Layer 8 of a small transformer language model trained on English Wikipedia (16 layers, counted from 0, width 64). Numbers have three digits each and are written without spaces.
A neuron's activation on a vector x is GELU(weights . x + bias), where the dot is the dot product.

Input weights of the MLP neurons that the questions are about. A number n stands for (n - 500) times 0.0014.
n13 (bias -0.063): 562297414628149823529600608604529430608280427589537443476557425529345519483522621481240440473323586392527498586490481558598448487542387544364392338558560516796522550700397501539566623499439532
n19 (bias -0.108): 580624503360552381508581535408773236414564490400386540530451574457746543509577573317415685459491795411612125436449281437596386514550499588575368475551511501677483561543388337540510816572493496
n24 (bias -0.105): 585382478417416403499449742677659377442595578541455607665621449509455459543768779488524315543425405509660484355409430516470369526487513485423453436518493492461528636537585444544682526484695527
n55 (bias -0.159): 671374574586393642768262781986650571542464300574384304626357291410504559552536542502341548691439424527284483630483232514678646589522544520469553459502513388693761483394646635447509376380537349
n57 (bias -0.054): 435398612434472527417428609628535542506526321550581441410547544509566717484454758490445434556566354370480517447550421289426528484495536588495475487472245456387537709583564438407558550670634513
n60 (bias -0.119): 632518411497302393494533654615523588798617547373160676469635528509684631451458696522604442623508610586414366146497321568695235486343521610577374538669342526512483666514597427440488631338253432
n62 (bias -0.015): 446357541438647520421587622665352577510420449572538430537635359352774679406454512516389321397571421455516330407486462485485638544587512471512481605543542537678510309466569365433579462357550407
n73 (bias -0.175): 616362520634425668658513463506572299594678301433396645564440310548392590497661561634334531488219514366236483771359212735565410547424411532558408411579532508762617458341471589368370362546501325
n83 (bias -0.097): 606438542414226556594516468577567703479406597478451381561589299385403673641457530476601541325402286686532262584394443450444347655372545711618360418520404456500652594618644586627520535467496557
n87 (bias -0.106): 708407426581588526524652425495490544547514402435596456703438535514654613508511606484382292447225618464435516463556325552778447326301364555537484522479673615532541305587505567545368417396508524
n101 (bias -0.090): 420336377532462572460606388425417447381521464481444523599722528484673645247505559317419551542443499503618418439491548504524469513513534501601459386589508682523774559536392494411552540464492575
n104 (bias -0.089): 522535705438470645458606542571570458473540626339611521606664578534640486436475503458413533521290521639579366444488500469494464349659436584433485417485500491590560490501604426465604413433462442
n117 (bias -0.073): 484493504377284497584637382530524547380482475436433422713643483501545575585748641341388387749450547528414495710375527484585535436481397528376479490549481714296538555463540537439438442393604416
n125 (bias -0.106): 606434692409514318766527539538625462589450493587526473393567554289620573431805539289679385673516335586572496573497309395570456654339352614541506387497390826280393525492441526545494507538427267
n126 (bias -0.112): 564493502435479644474591440659532387440463502618555409661363579447582550335534466189528465499441578472454415433472508323556505362241631406519436592470261656654428497438539545579454530513469482
n132 (bias -0.102): 758516547584485464577478440625703543766391521464397425662246592448452494385761653522587484314284524479348409558491515760610391572529398572358593395628556468478497805466592461490366592412400399
n134 (bias -0.066): 549465579376537337527542509643431525513566525607591525599671377494703579597579493448528437534229547422407404526473431609458451677344442473494593531739351482342554473535470570512528423392339444
n145 (bias -0.172): 630421497460324346420583619589700381426722318413434608611367474462490489489638614340415398374529521539461491842470516428456426470555586521303417536753426820491462717488472614444423586496510512
n171 (bias -0.104): 561531684354453497637478459504690512679372309547399363631640456338645532410571481461391307804527521487331499454631569522753536655331548442348412577689351497459405625387373441402666392437368595
n187 (bias -0.126): 580449492632392581471560408633618398686535506460428381600605446417440650385593455354481460338394492356441529508370572603539384503474572443623338438736366549342511544647330472487688776117252351
n194 (bias -0.065): 616410559398611252620532435656587466538551600499560651483628244623508546599673657546529349448489302399503377470458465503539675566592298317484234535582489550304443543483520555445441621409532416
n195 (bias -0.063): 542632521421459479735601574526493471528481225546566441615426500584586592556672737601607416476499548242430319510560370632633463491467341362411452378517576473526466617447431456564381456508517310
n198 (bias 0.009): 448370577456536528626469523454515451379632505567483452666562522463402472558717664452657491465522409372514321594470539532566402591488397568331470521721425472336439578580313613532466443593363514
n203 (bias -0.044): 558352688535459722608520670559525244441432541541489475627362384507399540464705494613282523444347442422251465631642532542459531389596437435290543258479567383491734525562506511510546466405503513
n208 (bias -0.057): 512452619498469590492444541616506433483495366419537403412599570524521626521432588481431391642587663324435515388566523443573535188544666518486549465656504405584562405536569553563504535283537351
n248 (bias -0.064): 775357558601574586526676455466632300465472425491681633609594355534604526606730580464485396478528516472482405372516393569608311400487249468539478530509636537506416500688380399497250638511518450

Each question shows a token from some text and the vector x that enters the MLP there. A number n stands for (n - 500) times 0.011.

" of": 446651373414467567453415408509457548529430439478627666473547551957539519496435495474451431533500403449565596608538681424579617412525504512454371391372593514466323442536399518545390388477543440
The neuron with the highest activation: n194

"istor": 387655431670405633309489368382449496562535383609597496201348493589502413614207557787415534532420521517654631596521550536470519397425584509677519542440570386634405435254526483544532541591533485
The neuron with the highest activation: n73

"y": 507712517552642415161428503499523410382528440356481617392557458643489551607334376606504542764618530339762518511514513368466376641527574404414462425435650389579401380470586475523447424600544639
The most active neuron and its activation: n19, at about 0.82

" the": 523518477452480479471389587413375497601373601569560640477602448854280420647409445581561322396540720600542421488523605528425486553499625538584440560281560459410465367441625512490374463374377526
The neuron with the highest activation: n194

"-": 653400413379600565522456609334383604396518443517509349421342586544580367661538436583529459570464521587535729619634343427427496512641623522417394396403498333643510332721436659752457544441470277
Which two neurons fire most, strongest first? n55, n208

" population": 487741375548491428492421365406323444484629505597533586358396539627532436531504721700552627590398486410478633522362515451509519665261555578671458436467618219431363421290570638578524398600524490
Which two neurons fire most, strongest first? n73, n195

" urban": 506574439486483543505463487523452587443572508719553650356436596710494513583454375558454568522259422577649704451605574326451477461382601544495350472179682341467598476311584542480459393422576440
The most active neuron and its activation: n104, at about 0.15

" were": 492607332680396471429463349365525466553415515540476523369377539809244496530448639587645661596480328419574654514486622487377469573577545581513549434434703558264472497440544498461425483517318571
The neuron with the highest activation: n132

" came": 575611376600331357474276574518401563501384506624403568420453360698343334592307674534536525548513455554529816443457470503399452504561610459616586492431647609332296555443595622424454538489434666
The neuron with the highest activation: n60

" Hill": 402782357463747509134541459465409624468422546516559497473531653501599624575261435525457429652524527476707656463491482612412490285580536487560612610311559429497405354362448527440490435636484440
The neuron with the highest activation: n62

" municipality": 482755347549498625427567314523335544454636571584623582482441575613540463598481516590516481459450402483540758473356486406407612529399468476642389511418663173519432434217527619525486389588601356
The neuron with the highest activation: n73

"s": 541665302502460408106447494355479473362595506341677710522549527501301438555325462512458528446480496429748671603435637696509393412605574494513486601483608492506480474318545522606483424601600502
The neuron with the highest activation: n145

" while": 330617281584556494512400373449487485439547424506497443451438507884586574483545507508583495507509409518588558546381736393346430754596509576569423453594632447426380539549524504302235496533493441
Which two neurons fire most, strongest first? n194, n198

",": 497516456577472514358461413419639401456652499526517494417498497888465614538526549579608461546525411490606737431374656531291407509618596497545449483330626392453388367537425438397424385543398624
The most active neuron and its activation: n248, at about 0.24

" Cup": 537662383528637430381505506402283640295428501553546522515579486709596519706291556533419386598534434459481680391407393541372505434393558497554554569373495362379449363459643614622424354577606737
The most active neuron and its activation: n87, at about 1.3

" 4": 478689399534615621415447502325388396272572605595547429365482544683494562617615571305409520459600511304443680527633669451224374533656514395511488441423558412377669439439422657631545444579425555
The three highest activations, in order: n203, n198, n101

"ic": 465544406604507647310475551418379428320620436587685761352442438683428433644432392647533486640520427524721475556554523523586380431431538441578377485240594363463374446426569381563574386652544605
The neuron with the highest activation: n248

" only": 533769355534515431426341418396314546430516481520520480583422343827408465575542397652483693478449487563470543513457480639421543599588623485541482545558649460485426342383655539467256497370502402
The most active neuron and its activation: n73, at about 1.5

" and": 389593349507455539391425387462451556555552513436439542436472447944486642489505566592510387575510372449651615545500628501463426616605540501467482488405605612428272466423455495539262460609506418
The most active neuron and its activation: n194, at about 1

"′": 495581296470587439582308342223517494351400688560466457343609650643513434590553491382494508562522421563681609678435605423403539595480332527617532515565398518265323483616478444674644525699419446
The most active neuron and its activation: n125, at about 3

" £": 592567304600586377420284364514465501357525541566387680432461624813352341619527441486597455541656481394432575549519600453352479544576445537415403616571477496460372581532581664516518432598290426
The three highest activations, in order: n198, n194, n145

" would": 505563304461521443510366396571399578574387486474394595490388550755333505579435546560571506481662385548533531429488575653570392607544519565546572447405597630268135575504628603392273497520378694
The neuron with the highest activation: n132

"ems": 555682363526341392388360360364515570793459425528369497373441586560366407517230563742692570552739594524593583543363501457475580593425505467520597367536652402450420536436567670369365530530448581
The most active neuron and its activation: n60, at about 1.3

" a": 523655374393465507381496490504430569515544462646611563466422459856395441543563541543390648439526476421454391487683738420521436646554603521415439488247597426395361363418462504652577410565473374
The most active neuron and its activation: n195, at about 0.91

"lad": 336641502566377524259382436394549655383485416525632576396467563443603572324238447712362565415473544507556586538555769410348549610636593331516654550635500457393473521428499342604500466539718560
The most active neuron and its activation: n57, at about 1.2

".": 447733341404532535467489416299559421176623489636429382400482605668537468540600565606602526380646700470326674530270693473500412572474463399545460600505458511381433457622474470665408620523528377
Which two neurons fire most, strongest first? n19, n198

"le": 570698261448604304311378698497673578434739489538594513348416508555522516567333170645594536508564386371485452447517646513334404670443667475401435446603485466566459546723567466501442508480493478
The neuron with the highest activation: n145

"ong": 304630498412501431113471531492393493371445521463589520382604566523525546679294398540471515549600424412654844481611453532472502390608509542574579405380619356637574550311603455499506415667457673
The most active neuron and its activation: n57, at about 1.1

" success": 454695254686561512545348422396373597500552578592519425282394378637398524584357579555570657393512442616440759451478512622399555547341580625520449555563576361620407371227482603492427492471607525
The neuron with the highest activation: n73

"ed": 516748471324437516337261597597495536396501474584400472388416441529464299460198450693504481504511513480466662626570620450473637408555569413374698497549505627411526665559563693419320588597588405
The neuron with the highest activation: n145

" M": 315580309549508645142470376555510582531554471595628517505402518575568378508279498441518537425437634416567647576577748503404505521571501331540431580634564305451377475542479566793572447608326361
Which two neurons fire most, strongest first? n187, n126

" In": 412596209454562553414307446472385655378429509544535560376449436711607520689569607340484431478557434542634386509608833417525530522533468626507456415467515592436407517710411455453461272444571638
The neuron with the highest activation: n101